Layer 2 of a small transformer language model trained on English Wikipedia (9 layers, counted from 0, width 128).
A neuron adds its activation times its output weights to the MLP's output. To switch it off is to set its activation to zero at one token and run the rest of the model.

Output weights of the MLP neurons that the questions are about. A number n stands for (n - 500) times 0.0004.
n33: 699,413,610,523,334,691,563,470,359,701,565,489,582,542,519,480,530,618,358,759,688,645,397,340,500,396,448,701,481,426,519,607,573,370,420,563,276,581,336,470,543,558,622,262,422,569,364,530,380,465,331,434,616,535,552,748,441,202,701,485,565,338,511,652,523,424,688,492,457,600,581,508,406,581,567,863,325,530,392,332,549,524,270,585,361,628,522,401,319,526,450,650,477,391,511,520,379,640,277,434,673,471,397,547,504,452,489,372,335,480,477,701,362,755,669,618,607,533,444,161,448,695,600,315,386,594,597,393
n60: 662,604,513,471,419,491,509,500,471,647,538,528,595,453,455,577,376,287,413,224,566,378,548,388,398,393,503,375,361,384,516,569,510,541,561,369,522,457,444,311,549,491,583,429,526,685,514,354,540,555,448,535,516,625,453,256,271,345,327,585,506,478,437,362,458,689,617,409,637,458,451,429,444,594,469,456,536,625,585,698,348,466,620,475,415,300,607,378,541,629,369,637,721,548,406,324,595,599,558,327,469,574,410,444,650,687,440,634,442,466,407,583,437,638,612,480,587,534,547,767,466,697,474,637,659,494,514,471
n69: 594,390,414,611,483,538,448,564,636,365,664,538,539,619,670,444,433,389,563,568,551,543,608,714,658,583,625,429,572,463,675,671,439,399,446,455,419,324,533,379,693,479,307,403,485,345,376,482,395,608,453,392,475,657,369,364,496,490,593,525,640,553,419,394,682,684,522,469,530,554,565,493,485,448,423,454,518,622,486,434,627,382,431,309,689,489,527,171,443,682,507,303,308,394,690,382,419,438,460,421,252,524,173,463,427,534,634,489,606,630,809,893,437,507,476,685,474,380,486,560,542,320,341,383,396,445,492,626
n82: 422,344,241,515,676,500,413,430,507,511,759,388,653,804,545,515,673,417,296,457,710,567,686,700,549,429,428,489,459,412,829,490,519,399,455,665,460,475,477,541,451,390,673,306,645,459,523,456,426,612,522,436,719,428,543,377,523,434,578,553,306,360,580,337,455,484,448,313,662,605,507,426,668,673,630,416,591,619,508,356,679,638,290,309,590,367,387,825,301,475,462,477,504,551,470,554,595,424,271,646,536,586,533,466,613,322,471,466,496,345,367,259,558,422,439,585,581,472,361,643,370,574,624,272,529,468,549,463
n100: 500,700,416,489,379,369,689,569,493,656,613,393,525,567,308,470,391,559,508,527,376,507,353,266,384,430,543,555,389,372,653,493,202,450,790,688,536,610,342,598,485,451,447,386,696,504,188,388,477,459,415,535,403,249,719,478,644,420,445,448,658,326,364,665,485,588,459,540,686,465,415,559,372,525,504,468,680,436,663,447,305,675,345,400,474,512,479,270,518,430,459,477,405,737,511,606,331,597,644,504,409,493,533,323,664,443,543,705,438,488,609,635,784,577,694,489,534,542,637,428,511,639,733,634,425,409,516,544
n162: 280,637,459,425,639,496,577,361,583,239,511,603,623,375,260,602,279,484,422,492,337,629,629,538,512,443,591,474,382,512,616,719,439,324,557,551,641,518,531,327,404,374,598,626,632,477,468,359,413,557,492,610,545,670,536,489,453,539,432,366,489,481,537,268,692,540,622,450,429,682,451,409,679,386,474,582,411,559,420,535,600,608,507,467,742,448,388,533,253,598,496,712,744,538,485,212,643,457,332,536,688,235,333,306,385,630,348,161,492,686,616,553,555,377,329,535,390,601,559,451,610,437,603,478,731,669,726,451
n185: 547,564,296,430,641,367,443,649,532,496,469,561,682,522,167,500,531,765,675,582,682,630,390,422,355,564,412,284,199,460,408,669,512,661,449,607,554,432,242,410,440,444,313,563,403,488,698,736,566,643,421,437,628,412,615,524,325,411,578,496,670,547,438,359,524,537,437,414,602,615,433,693,407,409,580,496,484,646,480,496,415,546,436,408,620,512,560,619,480,353,492,325,523,464,543,970,669,552,591,345,292,466,662,727,576,414,566,163,488,307,484,539,333,511,337,317,410,613,450,438,859,333,536,481,591,478,247,543
n191: 810,389,661,643,400,301,304,629,460,654,705,444,478,372,541,685,629,428,417,416,845,585,608,638,161,500,409,522,748,422,623,467,410,365,451,673,421,232,582,633,596,641,222,500,445,473,646,584,453,477,306,332,306,546,209,545,311,314,834,614,644,518,382,633,550,664,518,789,741,424,468,491,306,660,274,522,390,892,514,243,628,529,178,213,482,481,577,297,615,449,613,282,393,529,374,468,500,532,428,362,756,474,388,569,591,695,434,482,443,701,442,357,551,735,491,412,393,654,372,447,709,420,586,442,305,364,495,545
n266: 386,341,319,466,647,193,765,504,504,538,779,522,515,357,557,382,477,451,720,520,640,656,276,304,492,466,324,489,519,379,388,634,439,437,527,401,533,273,481,545,512,565,535,325,668,389,83,507,421,511,622,537,504,554,567,523,570,418,530,623,348,556,433,678,454,873,618,504,488,486,367,542,613,471,599,426,407,400,309,306,634,436,380,577,634,580,435,402,331,605,657,429,421,605,549,555,264,690,634,329,590,307,530,484,546,421,608,523,520,302,515,636,226,518,701,500,469,475,578,627,713,635,553,522,628,579,466,610
n272: 599,479,438,529,287,553,543,475,507,507,478,546,406,463,200,166,656,441,329,596,492,647,691,562,174,600,596,642,522,327,612,497,585,557,669,599,579,217,538,438,347,542,462,614,372,441,581,413,611,334,341,567,378,590,439,562,553,459,646,630,669,413,597,369,619,247,714,532,625,434,426,551,587,585,368,529,500,436,541,376,496,578,598,440,530,716,395,730,420,405,463,295,453,564,618,572,418,388,615,595,393,447,551,572,426,450,745,530,377,598,569,456,542,682,504,394,686,521,226,703,379,484,507,569,362,280,634,294
n305: 457,568,600,582,611,538,503,468,357,518,585,368,493,576,511,322,401,756,474,392,566,529,568,243,544,511,441,418,752,577,624,493,661,469,396,797,360,576,657,709,213,476,511,511,390,511,646,616,410,478,241,450,528,785,444,486,585,675,560,500,450,525,531,306,460,668,586,660,467,389,374,614,419,362,507,391,482,639,435,438,500,481,603,413,746,350,514,404,475,397,438,548,514,500,260,504,489,445,395,497,512,720,539,203,478,411,342,693,519,473,521,571,400,452,349,371,381,613,367,602,337,540,428,419,552,677,362,762
n392: 420,286,432,639,651,600,434,289,468,549,372,535,166,375,286,508,306,534,488,395,558,436,805,624,545,593,546,723,609,504,488,287,484,500,464,593,469,662,652,170,288,462,703,573,615,629,361,350,626,391,456,298,417,418,504,568,504,519,508,524,324,504,610,496,317,555,492,513,608,489,347,304,661,624,597,614,574,430,775,426,476,509,515,415,484,374,504,491,639,814,334,488,460,555,315,335,349,643,613,238,565,588,500,368,594,716,638,606,500,479,393,456,314,527,677,397,512,466,701,302,570,620,310,460,721,698,753,709
n408: 478,417,486,360,514,465,461,385,612,529,611,528,458,364,358,433,643,535,302,609,441,298,511,371,644,391,395,593,446,537,684,608,536,304,536,392,888,465,459,468,489,610,321,504,404,554,579,528,523,376,467,465,468,614,591,500,504,388,371,387,514,414,631,740,654,213,656,350,541,541,504,514,611,545,591,642,526,700,343,511,511,259,472,615,365,640,679,644,786,379,500,433,264,507,392,470,445,736,856,604,640,465,482,378,474,489,376,328,405,596,518,590,630,510,535,664,601,431,341,368,468,255,449,593,577,455,604,576
n416: 510,386,355,458,481,736,327,603,497,700,468,497,627,361,497,610,398,503,614,476,483,510,545,597,517,533,353,561,393,470,197,611,474,315,471,497,440,435,543,567,352,626,540,484,593,705,415,722,632,432,545,472,573,599,534,442,593,415,461,615,571,526,509,513,798,642,458,405,490,546,373,371,586,425,503,249,348,525,552,450,497,414,614,563,372,469,359,305,494,472,503,570,590,467,671,560,727,381,539,363,490,484,642,609,464,624,335,418,527,404,683,545,440,420,354,370,570,509,367,510,387,424,487,513,491,730,318,487
n431: 417,386,608,597,525,431,576,370,433,473,425,206,596,369,421,578,641,536,570,339,500,470,402,437,649,443,627,686,451,423,302,444,410,475,470,630,698,558,638,593,530,482,585,504,450,440,469,585,598,749,387,580,404,404,230,601,554,683,273,314,530,711,386,596,291,669,594,471,799,521,534,305,673,362,471,485,377,507,610,485,467,631,410,464,739,472,332,451,366,425,637,512,656,617,583,647,397,592,538,349,347,511,744,392,850,414,419,607,504,460,675,530,376,464,724,314,275,486,625,496,340,513,576,337,475,514,674,339
n451: 548,334,491,678,677,622,733,478,317,504,248,479,496,444,658,685,513,802,667,368,406,456,539,204,652,544,260,348,333,639,549,626,334,703,400,395,649,761,661,569,389,566,577,579,213,373,185,444,546,693,487,210,594,540,409,409,460,574,309,367,478,431,560,549,412,582,267,638,523,541,303,430,626,306,437,633,536,619,386,562,453,491,521,356,602,482,517,171,379,771,712,238,387,540,557,567,660,642,447,617,585,358,696,581,287,550,273,513,615,472,375,261,473,359,517,225,599,687,761,293,398,379,720,534,483,467,818,500

Each question names a token from some text and the token that comes next. It shows the activations a of the neurons there, in the order above. A number n stands for (n - 500) times 0.0066.

Then comes g, the gradient of the next token's log-probability with respect to the MLP's output, scaled to length 1. A neuron's effect is roughly proportional to its activation times (output weights . g). A number n stands for (n - 500) times 0.00073.

"ac", then "il"
a: 499,499,492,629,480,545,506,487,497,487,475,493,475,475,841,505
g: 545,473,570,475,487,617,448,357,502,530,570,671,475,516,633,258,445,596,446,559,603,435,526,333,643,553,414,350,445,554,406,696,415,683,580,406,312,427,477,361,777,529,433,356,502,396,496,461,423,624,722,334,529,371,714,463,423,504,389,658,405,628,591,522,575,376,511,616,272,548,582,189,409,485,519,495,536,646,382,577,318,638,373,520,591,660,582,464,627,481,300,456,567,416,608,402,349,214,510,419,532,725,481,629,758,356,487,682,580,573,473,547,751,376,459,282,459,683,435,324,269,625,622,473,553,631,579,403
Which neuron, switched off, raises the next token's probability most? n431

"ell", then "s"
a: 498,496,569,494,499,489,492,474,498,561,497,583,500,494,488,478
g: 636,547,485,500,467,446,502,462,488,612,344,509,400,640,563,619,508,283,448,390,546,445,385,496,554,518,674,514,587,445,285,259,427,378,315,581,458,572,670,344,409,573,382,514,632,307,337,697,623,486,358,568,351,746,494,249,595,420,679,463,548,370,537,491,538,523,551,536,526,509,335,447,605,556,442,519,635,487,691,706,610,66,436,708,499,418,524,334,430,524,539,592,527,366,638,654,609,464,305,654,677,541,773,470,551,609,334,304,434,477,702,464,259,465,704,467,470,551,510,517,493,542,475,356,687,382,582,569
Switching off which neuron hurts the next token most? n392

"ime", then " ("
a: 721,479,475,680,499,475,498,474,478,479,496,499,479,475,495,500
g: 472,473,438,466,342,570,666,393,421,336,349,398,350,719,636,538,325,584,467,478,329,589,603,460,576,360,563,807,445,481,441,562,367,523,556,554,581,412,499,415,443,721,490,320,422,563,542,574,504,544,375,481,527,310,526,675,481,332,572,281,483,660,175,506,495,338,407,423,593,575,493,485,551,511,411,424,443,490,419,473,499,615,500,657,520,591,353,390,595,745,597,721,541,475,339,430,593,508,358,465,740,305,444,366,623,648,349,530,471,379,735,572,665,674,745,368,660,571,369,822,622,354,385,444,456,635,558,432
Switching off which neuron hurts the next token most? n33

" of", then " ret"
a: 480,477,501,478,514,474,475,487,506,500,611,499,475,477,484,476
g: 576,462,503,448,629,441,430,459,433,725,573,401,358,690,582,626,342,834,556,530,790,727,565,590,263,472,329,678,450,395,561,522,282,519,358,464,379,377,246,232,552,544,431,430,559,621,576,601,472,741,668,451,564,515,386,696,465,528,557,521,556,627,440,549,387,214,205,348,499,531,614,578,567,514,406,460,403,449,605,430,450,422,491,403,385,789,490,421,585,455,304,458,429,424,524,600,427,598,454,571,409,477,291,560,536,373,586,474,474,609,432,640,486,677,429,623,663,545,522,575,427,389,662,436,694,355,388,528
Which neuron, switched off, raises the next token's probability most? n305

" name", then " \""
a: 480,491,543,475,504,484,500,499,486,493,492,483,799,493,495,475
g: 593,435,748,333,565,489,494,528,467,628,516,445,593,344,417,661,532,472,398,586,433,459,61,468,440,486,739,652,542,519,614,521,570,511,526,431,477,427,621,367,402,482,477,688,440,488,662,628,660,301,343,430,357,634,569,316,543,492,420,517,524,259,689,546,460,621,459,662,364,452,699,458,733,426,637,380,525,582,485,604,528,585,570,630,382,596,451,319,641,580,585,533,470,349,414,229,376,610,195,571,464,515,456,424,349,487,619,421,413,469,303,622,649,359,556,591,462,712,207,505,497,491,617,409,436,526,625,680
Switching off which neuron hurts the next token most? n408

"aster", then "."
a: 500,587,520,476,486,557,477,531,492,475,498,493,498,495,497,478
g: 526,605,674,555,403,492,521,374,436,546,520,485,356,542,676,759,311,512,363,519,640,401,565,476,527,485,741,689,416,561,381,512,336,432,434,642,708,479,647,443,409,545,312,344,350,497,449,378,291,547,318,459,704,412,498,825,487,748,600,290,349,614,405,473,496,522,455,543,524,370,552,596,422,457,460,582,645,454,447,194,537,583,595,476,266,614,457,489,593,513,569,510,301,583,329,581,496,593,610,498,436,513,527,675,522,448,300,745,442,448,545,451,386,781,466,459,616,477,381,681,595,245,344,504,690,368,471,580
Which neuron, switched off, raises the next token's probability most? n162

".", then " open"
a: 527,478,475,494,508,474,474,488,542,474,482,474,476,483,499,496
g: 609,514,592,623,487,547,518,417,539,559,385,738,301,261,477,636,461,597,562,450,496,619,588,601,519,587,391,705,670,464,335,489,664,495,239,304,339,570,524,344,345,594,516,588,492,498,596,597,613,468,694,436,474,445,455,400,574,218,780,603,503,587,431,452,435,531,601,676,529,555,583,373,295,573,468,569,331,432,288,546,524,494,469,588,570,281,402,618,490,465,429,394,454,731,178,468,649,623,423,652,339,380,749,230,580,453,501,632,537,579,333,542,567,468,313,365,661,408,446,412,419,339,600,593,561,484,625,614
Which neuron, switched off, raises the next token's probability most? n392

" to", then " bro"
a: 479,476,475,637,476,481,491,474,501,480,487,479,497,497,480,786
g: 503,296,517,577,506,501,448,418,557,665,530,456,429,724,424,643,385,729,710,464,626,556,377,297,454,450,455,644,581,326,535,582,636,487,340,508,421,258,439,504,521,369,632,346,651,504,518,467,513,348,827,637,629,264,516,603,480,539,738,455,685,447,299,220,396,412,321,539,573,394,603,597,483,705,333,608,500,669,642,470,397,391,394,521,475,611,475,579,602,569,367,517,224,383,368,570,381,448,360,561,571,631,416,641,429,506,357,531,496,481,352,382,333,561,542,399,644,431,609,609,543,626,744,608,487,534,318,611
Which neuron, switched off, raises the next token's probability most? n451

"et", then " ab"
a: 499,475,483,478,489,482,495,496,483,556,496,489,486,498,474,479
g: 727,475,536,672,454,431,551,417,401,464,609,411,488,466,550,638,506,259,443,501,524,634,294,510,462,463,445,473,326,588,472,521,670,561,350,458,421,573,635,451,556,322,812,333,675,228,405,664,484,722,535,261,587,437,534,459,443,465,308,784,483,539,577,490,439,347,509,444,423,564,585,468,486,340,812,665,529,601,538,447,608,412,361,689,452,453,410,428,412,585,488,371,451,469,475,504,380,443,710,739,679,614,640,335,601,436,403,415,265,208,624,446,533,539,498,635,481,220,580,591,572,552,588,563,449,661,498,409
Which neuron, switched off, raises the next token's probability most? n272

",", then " "
a: 477,476,474,496,481,487,475,498,738,558,485,481,483,477,478,474
g: 382,533,440,538,189,454,419,454,627,381,459,365,384,521,423,618,414,510,439,597,513,586,471,316,465,542,515,355,676,656,477,657,536,398,597,731,714,475,474,500,517,430,542,490,597,248,382,204,519,389,382,590,627,450,632,824,312,577,617,180,626,541,429,444,622,359,358,402,541,507,518,314,579,474,699,539,513,402,535,414,491,639,465,495,503,733,299,504,404,535,682,452,466,442,610,611,465,475,637,259,663,355,474,603,757,445,327,693,498,460,492,512,636,684,519,444,543,508,532,715,603,367,415,351,503,512,416,681
Which two neurons, each switched off alone, lower its probability most, in order? n266, n272

"eg", then "g"
a: 482,496,489,474,498,475,474,479,498,498,479,489,476,498,762,474
g: 403,496,400,486,545,570,675,321,484,491,355,528,464,604,368,447,426,467,561,326,471,357,618,546,204,477,502,511,395,418,397,560,631,246,506,297,586,683,425,534,589,377,600,619,494,501,463,549,445,580,665,547,415,645,658,305,636,466,546,524,179,493,441,757,416,617,520,569,397,540,388,365,539,803,490,639,524,650,553,639,346,489,441,844,475,401,598,586,573,620,670,533,658,582,509,627,395,468,389,662,602,501,634,507,522,515,309,325,377,430,542,507,457,427,409,607,382,567,658,282,116,411,580,635,591,443,484,389
Switching off which neuron hurts the next token most? n431

".", then " Un"
a: 493,474,484,482,859,486,486,498,530,482,479,490,477,486,500,479
g: 412,669,408,766,551,577,444,584,478,450,690,600,574,635,522,363,559,418,565,551,544,516,284,602,331,544,579,640,669,502,537,648,520,413,366,346,388,335,436,473,649,522,623,693,542,506,444,493,409,417,783,421,455,494,561,378,559,353,407,810,557,549,510,568,397,505,204,507,403,510,276,580,324,667,732,313,413,749,514,598,292,579,306,558,366,740,373,427,453,585,362,503,391,534,425,327,532,462,689,622,566,488,574,468,419,524,522,515,453,775,313,445,455,189,571,331,499,395,391,530,470,579,587,559,472,553,525,418
Switching off which neuron hurts the next token most? n100

"ight", then " to"
a: 495,493,486,494,476,496,477,500,475,674,492,497,520,478,482,477
g: 634,292,369,387,375,534,510,414,406,622,810,382,374,487,524,437,340,438,474,736,365,478,507,684,215,515,553,532,380,306,438,307,446,724,578,518,620,399,614,590,568,712,459,604,573,480,459,460,637,457,573,559,566,646,546,462,562,563,315,508,305,382,476,555,470,417,561,695,423,406,682,301,507,501,659,611,574,528,254,307,461,283,721,747,444,461,752,695,451,494,599,533,369,467,671,434,572,650,553,595,523,508,411,352,583,459,566,564,402,578,507,470,379,590,426,385,614,290,461,359,211,536,535,675,499,538,551,435
Switching off which neuron hurts the next token most? n272

"b", then "ro"
a: 475,497,668,475,496,489,487,476,498,499,479,493,474,476,475,499
g: 559,552,550,586,672,518,418,474,630,658,493,595,434,554,444,767,377,535,493,306,195,475,430,341,580,374,548,530,643,646,650,447,363,413,451,706,460,512,576,538,432,313,470,472,711,509,343,473,605,381,549,686,526,669,396,394,500,399,497,361,386,540,640,403,543,499,794,338,543,361,380,626,400,645,511,516,372,519,609,610,443,336,428,677,606,437,330,545,319,553,575,434,648,492,448,596,424,425,506,721,466,787,500,303,306,491,563,428,552,541,727,529,379,331,727,382,298,747,333,331,490,423,521,482,356,626,596,428
Which neuron, switched off, raises the next token's probability most? n305

" (", then "b"
a: 486,475,499,509,478,475,487,500,478,474,479,482,480,845,481,483
g: 503,509,466,669,635,792,840,396,560,408,579,581,652,631,202,645,250,749,487,501,338,614,454,765,431,672,455,459,418,429,361,593,344,394,562,418,273,427,672,621,578,435,648,416,523,571,446,413,437,657,442,388,358,518,506,702,480,329,631,679,401,543,529,499,462,455,500,352,458,431,336,661,475,617,464,486,356,482,516,549,506,435,538,579,506,534,432,607,607,364,362,624,496,481,570,445,808,481,394,501,583,532,625,388,404,424,510,366,509,460,356,414,567,564,459,564,406,324,697,561,297,446,542,710,331,545,435,226
Switching off which neuron hurts the next token most? n416

"ig", then "B"
a: 482,534,495,474,500,483,494,500,498,477,474,478,485,494,481,478
g: 500,410,337,513,403,317,283,521,579,540,436,523,567,410,732,660,439,654,632,318,577,341,354,487,478,446,559,558,342,486,390,611,655,439,432,486,250,614,653,518,755,699,585,542,410,484,538,496,465,368,761,555,495,546,681,605,364,606,492,557,515,638,499,287,416,553,658,701,526,479,263,345,604,398,430,302,420,451,384,487,254,431,572,519,623,445,707,439,344,357,575,560,454,516,519,478,634,633,327,447,482,605,577,336,516,604,310,425,607,650,626,427,455,391,426,601,561,742,356,418,610,323,722,681,552,579,262,510
Switching off which neuron hurts the next token most? n272

".", then "\n"
a: 513,476,475,494,753,482,478,495,664,475,480,488,474,484,499,493
g: 427,356,480,411,460,342,618,561,550,361,444,243,346,308,443,551,502,604,533,649,723,509,468,463,604,384,406,445,629,699,448,368,514,518,624,617,855,735,486,561,560,562,458,454,566,452,445,399,482,334,324,313,595,457,523,492,454,512,748,480,705,496,271,447,603,637,336,447,627,517,455,534,372,246,596,746,563,306,322,578,380,578,699,493,389,462,558,458,237,346,643,486,698,325,648,530,449,519,574,456,412,574,295,556,748,458,464,610,526,340,427,565,642,663,646,593,449,555,558,494,598,508,524,600,431,370,468,340
Switching off which neuron hurts the next token most? n100

"W", then "ith"
a: 477,500,479,486,474,481,476,488,500,499,974,474,499,495,494,478
g: 394,428,526,468,651,678,672,427,443,509,360,513,413,543,467,435,721,603,377,482,764,591,512,504,483,571,496,429,374,562,504,249,745,695,580,571,437,510,667,572,710,528,611,397,637,544,719,553,506,447,473,450,278,409,523,318,617,476,537,447,370,483,486,535,568,363,770,463,637,543,510,317,412,398,394,534,525,538,472,366,340,550,701,367,641,372,375,666,454,259,500,404,590,422,474,564,368,238,348,566,527,489,501,529,485,291,362,348,477,574,566,583,353,727,559,514,360,514,749,231,356,743,468,725,442,402,619,522
Switching off which neuron hurts the next token most? n305

"}", then ")."
a: 480,493,494,489,475,482,484,495,497,491,479,496,499,482,505,482
g: 445,560,358,439,579,425,548,599,585,363,567,415,654,502,467,282,646,402,304,685,514,402,397,415,237,478,703,720,615,559,538,477,551,328,518,594,609,342,596,383,284,395,341,557,458,787,500,541,483,576,458,523,641,363,457,516,408,550,659,517,380,530,341,496,409,474,394,429,662,648,601,499,597,502,410,503,569,318,246,597,602,434,590,523,660,611,576,632,467,455,118,217,550,646,509,561,516,585,613,503,454,598,661,426,539,567,381,688,494,568,758,434,497,519,474,379,586,343,175,536,738,551,484,581,349,447,429,554
Switching off which neuron hurts the next token most? n451

"resident", then " of"
a: 475,479,489,499,503,617,474,496,483,481,475,495,495,476,476,482
g: 585,621,505,525,323,748,580,346,506,564,568,447,508,485,332,521,387,728,347,491,397,402,585,340,562,582,325,415,482,380,553,606,494,427,593,340,710,636,448,636,469,251,684,562,412,538,575,688,727,306,702,385,741,604,652,509,519,510,513,615,694,401,674,493,522,517,466,468,317,579,478,317,666,337,550,669,567,713,252,601,634,534,456,550,516,399,587,492,562,545,288,488,601,365,339,396,382,444,351,384,434,585,308,473,491,490,572,246,795,359,412,403,471,623,546,481,529,278,345,494,463,600,520,560,515,584,461,373
Switching off which neuron hurts the next token most? n162

"ors", then " R"
a: 483,485,485,492,627,499,622,500,476,494,496,499,475,490,495,485
g: 505,570,422,469,528,578,471,460,588,533,524,505,582,548,385,537,392,619,429,704,571,400,251,328,496,347,543,543,499,514,455,569,470,572,331,831,302,689,560,585,416,347,415,614,632,406,346,574,766,430,301,425,526,451,592,324,336,451,636,502,437,300,474,526,657,480,306,643,524,478,249,516,617,380,532,348,597,536,531,580,389,629,631,479,486,647,530,427,585,599,627,434,248,359,410,346,446,510,304,593,459,543,439,877,520,447,645,423,412,431,481,659,383,720,420,583,579,597,394,585,777,726,284,418,473,493,541,602
Switching off which neuron hurts the next token most? n185

" s", then "ons"
a: 474,477,496,477,488,488,491,499,486,484,483,510,494,493,492,498
g: 562,545,541,514,375,326,575,332,594,509,452,421,582,478,664,431,426,533,397,618,629,243,424,588,444,554,486,406,538,699,236,560,551,301,346,418,591,752,322,415,667,543,391,642,444,407,518,478,651,521,490,519,363,471,466,354,534,529,394,600,540,673,370,385,510,469,621,657,394,310,575,521,493,690,397,691,507,545,323,544,569,597,600,506,646,599,700,417,385,533,179,521,585,851,416,592,411,360,541,527,471,371,567,459,351,446,610,631,463,666,366,523,232,630,483,539,569,601,594,478,446,104,497,554,427,689,625,497
Switching off which neuron hurts the next token most? n82

"pl", then "ac"
a: 500,486,533,858,491,479,474,499,499,498,474,497,500,487,475,545
g: 629,589,516,757,354,567,348,607,637,436,465,403,547,551,643,428,597,443,631,457,520,497,487,742,432,409,305,592,669,488,402,623,259,585,554,474,567,749,655,610,473,616,496,620,566,563,496,382,295,486,700,643,385,558,335,693,427,374,581,524,362,530,628,518,533,703,220,270,501,745,655,711,435,346,707,402,436,583,645,433,610,621,320,457,586,451,655,505,494,317,421,665,472,241,543,502,416,454,522,495,316,562,535,542,456,433,361,418,504,475,468,408,600,215,293,440,556,403,493,387,432,382,639,338,482,488,440,387
Switching off which neuron hurts the next token most? n82

" On", then " An"
a: 474,483,559,494,494,493,476,477,499,487,475,475,484,495,499,494
g: 500,506,294,616,522,514,372,333,599,512,614,567,508,368,514,703,459,505,457,503,662,610,509,582,416,532,513,502,619,615,623,653,406,563,458,608,499,443,451,234,359,516,503,528,341,310,491,651,552,573,510,500,634,277,389,446,701,462,541,425,452,371,470,430,621,607,325,338,492,463,407,372,455,430,337,679,540,704,195,591,507,722,584,446,439,686,507,315,439,536,524,503,488,322,303,490,577,371,523,440,568,251,374,709,452,388,581,725,448,410,558,516,642,773,626,518,519,370,718,396,484,759,534,465,569,394,262,815
Switching off which neuron hurts the next token most? n69

"air", then ","
a: 485,477,478,499,498,475,487,484,483,645,541,486,476,484,480,489
g: 394,337,556,580,385,433,506,528,534,617,409,398,432,404,506,596,460,597,242,427,570,544,506,375,517,456,403,663,490,296,472,545,615,350,489,673,544,479,366,526,437,495,594,369,480,675,495,240,518,479,435,404,429,555,536,741,458,604,397,343,514,689,259,585,688,316,711,572,608,609,629,728,326,623,535,705,539,580,470,401,427,709,460,266,486,640,457,544,391,567,585,478,181,567,493,444,544,324,632,510,603,263,529,555,407,430,350,786,309,557,647,349,630,660,406,546,584,446,600,538,702,324,464,335,485,555,564,680
Switching off which neuron hurts the next token most? n272

"ilt", then " new"
a: 485,496,476,474,495,500,557,497,537,497,477,483,491,493,485,579
g: 407,328,497,707,677,389,551,287,492,575,417,527,273,455,538,529,438,663,654,453,650,446,522,525,309,456,560,655,426,491,518,383,513,590,405,284,265,506,560,526,395,470,543,580,410,701,507,447,300,488,516,222,367,653,388,310,635,603,366,769,566,366,368,560,301,555,686,480,498,409,528,432,696,358,499,547,441,698,574,377,525,514,520,547,473,444,659,540,568,627,652,427,521,541,373,500,609,522,474,607,485,691,403,587,543,443,661,277,497,564,363,599,380,256,543,676,356,640,380,323,410,633,807,740,443,601,566,430
Switching off which neuron hurts the next token most? n451

" T", then "orm"
a: 484,478,503,476,482,476,495,499,499,490,481,474,498,489,478,498
g: 606,448,377,461,309,712,234,455,485,446,573,388,401,426,599,364,419,446,580,529,116,582,639,571,309,621,458,520,490,491,491,697,411,601,545,604,417,479,671,709,443,718,603,699,597,303,719,478,408,556,618,685,548,339,516,507,254,545,684,563,671,471,453,448,662,640,475,468,573,460,489,503,333,612,420,342,547,478,460,416,514,313,309,400,391,427,519,363,590,485,687,452,429,374,451,301,553,451,731,555,484,526,477,463,501,498,641,539,416,336,361,486,307,378,364,589,663,592,771,488,664,757,488,573,526,480,391,562
Switching off which neuron hurts the next token most? n431

" show", then " feat"
a: 475,482,672,539,492,486,489,500,479,497,474,477,490,491,493,474
g: 338,433,562,234,481,432,635,422,614,518,789,404,563,471,514,643,669,830,579,404,621,220,573,594,668,412,475,447,536,538,409,359,386,408,487,486,659,591,526,353,612,394,607,662,538,417,301,524,491,454,476,482,542,427,505,520,589,512,588,255,465,538,577,299,459,661,336,518,623,511,488,426,406,643,153,555,609,566,302,617,553,660,799,488,397,560,482,479,295,412,533,491,425,350,348,488,227,586,405,529,382,482,347,502,495,640,495,680,467,741,399,549,522,686,466,534,603,526,514,683,416,255,480,578,597,524,448,549
Switching off which neuron hurts the next token most? n69

" Car", then "m"
a: 478,491,485,485,486,481,497,491,478,492,492,493,480,500,596,497
g: 284,667,614,483,460,633,485,606,364,449,433,660,666,314,434,599,542,575,459,370,354,596,495,345,408,536,279,408,219,444,550,441,575,433,455,372,387,478,481,324,448,473,638,393,523,466,417,584,442,752,630,517,622,546,409,493,646,359,385,677,355,500,261,536,309,537,560,462,433,383,727,549,592,469,375,491,731,444,590,715,614,527,504,678,337,347,504,506,411,689,644,545,565,528,372,652,605,435,565,610,374,701,362,493,837,315,209,540,544,536,358,438,628,608,582,580,435,645,694,354,509,425,390,536,558,642,511,441
Switching off which neuron hurts the next token most? n431

"ers", then "hip"
a: 493,475,474,521,528,499,514,495,558,478,485,499,482,533,501,490
g: 517,454,536,433,550,631,474,248,442,530,467,458,320,304,560,609,250,617,502,480,538,451,256,301,643,409,575,306,508,368,510,390,527,547,725,378,546,537,373,402,448,700,460,352,540,583,537,545,491,442,332,247,566,595,664,411,690,401,466,574,598,427,708,609,584,621,443,354,626,495,634,586,320,446,496,487,469,361,523,662,610,368,471,861,452,636,705,478,481,473,629,486,397,487,359,337,395,528,721,427,564,504,557,397,410,522,671,431,610,644,350,673,376,263,471,493,548,398,475,681,392,593,393,679,416,644,745,628
Switching off which neuron hurts the next token most? n266

"ice", then " cre"
a: 479,520,475,499,497,585,500,500,492,586,479,514,474,486,483,476
g: 501,370,527,533,792,657,723,537,483,633,444,589,553,329,317,646,656,594,615,321,623,566,477,550,419,594,480,595,448,610,503,401,612,388,502,515,513,411,436,546,476,634,528,718,613,570,488,423,507,574,498,384,564,299,274,450,576,402,540,581,697,383,471,456,242,284,879,487,382,378,265,533,606,453,459,405,633,614,470,411,364,583,418,512,556,343,358,462,433,663,289,476,451,564,487,483,620,445,244,505,630,651,555,533,503,468,409,145,563,506,420,591,430,441,460,701,345,521,671,324,416,738,614,498,375,469,493,657
Switching off which neuron hurts the next token most? n162

" B", then "et"
a: 475,475,722,495,475,486,496,497,495,475,483,496,482,479,493,499
g: 614,306,386,558,492,401,509,592,485,314,588,414,473,489,555,459,371,357,387,637,451,566,423,412,455,484,426,423,608,523,509,412,543,447,736,581,593,551,443,616,360,475,771,490,780,186,425,547,440,601,318,456,825,287,572,611,675,742,581,458,445,686,419,593,647,383,508,301,377,686,305,480,490,500,537,635,343,471,528,340,500,401,672,437,623,730,544,770,519,351,616,318,583,534,444,442,263,490,572,357,386,597,533,502,485,475,614,456,530,484,470,584,693,428,486,345,599,549,619,581,293,474,534,674,308,382,495,390
Switching off which neuron hurts the next token most? n60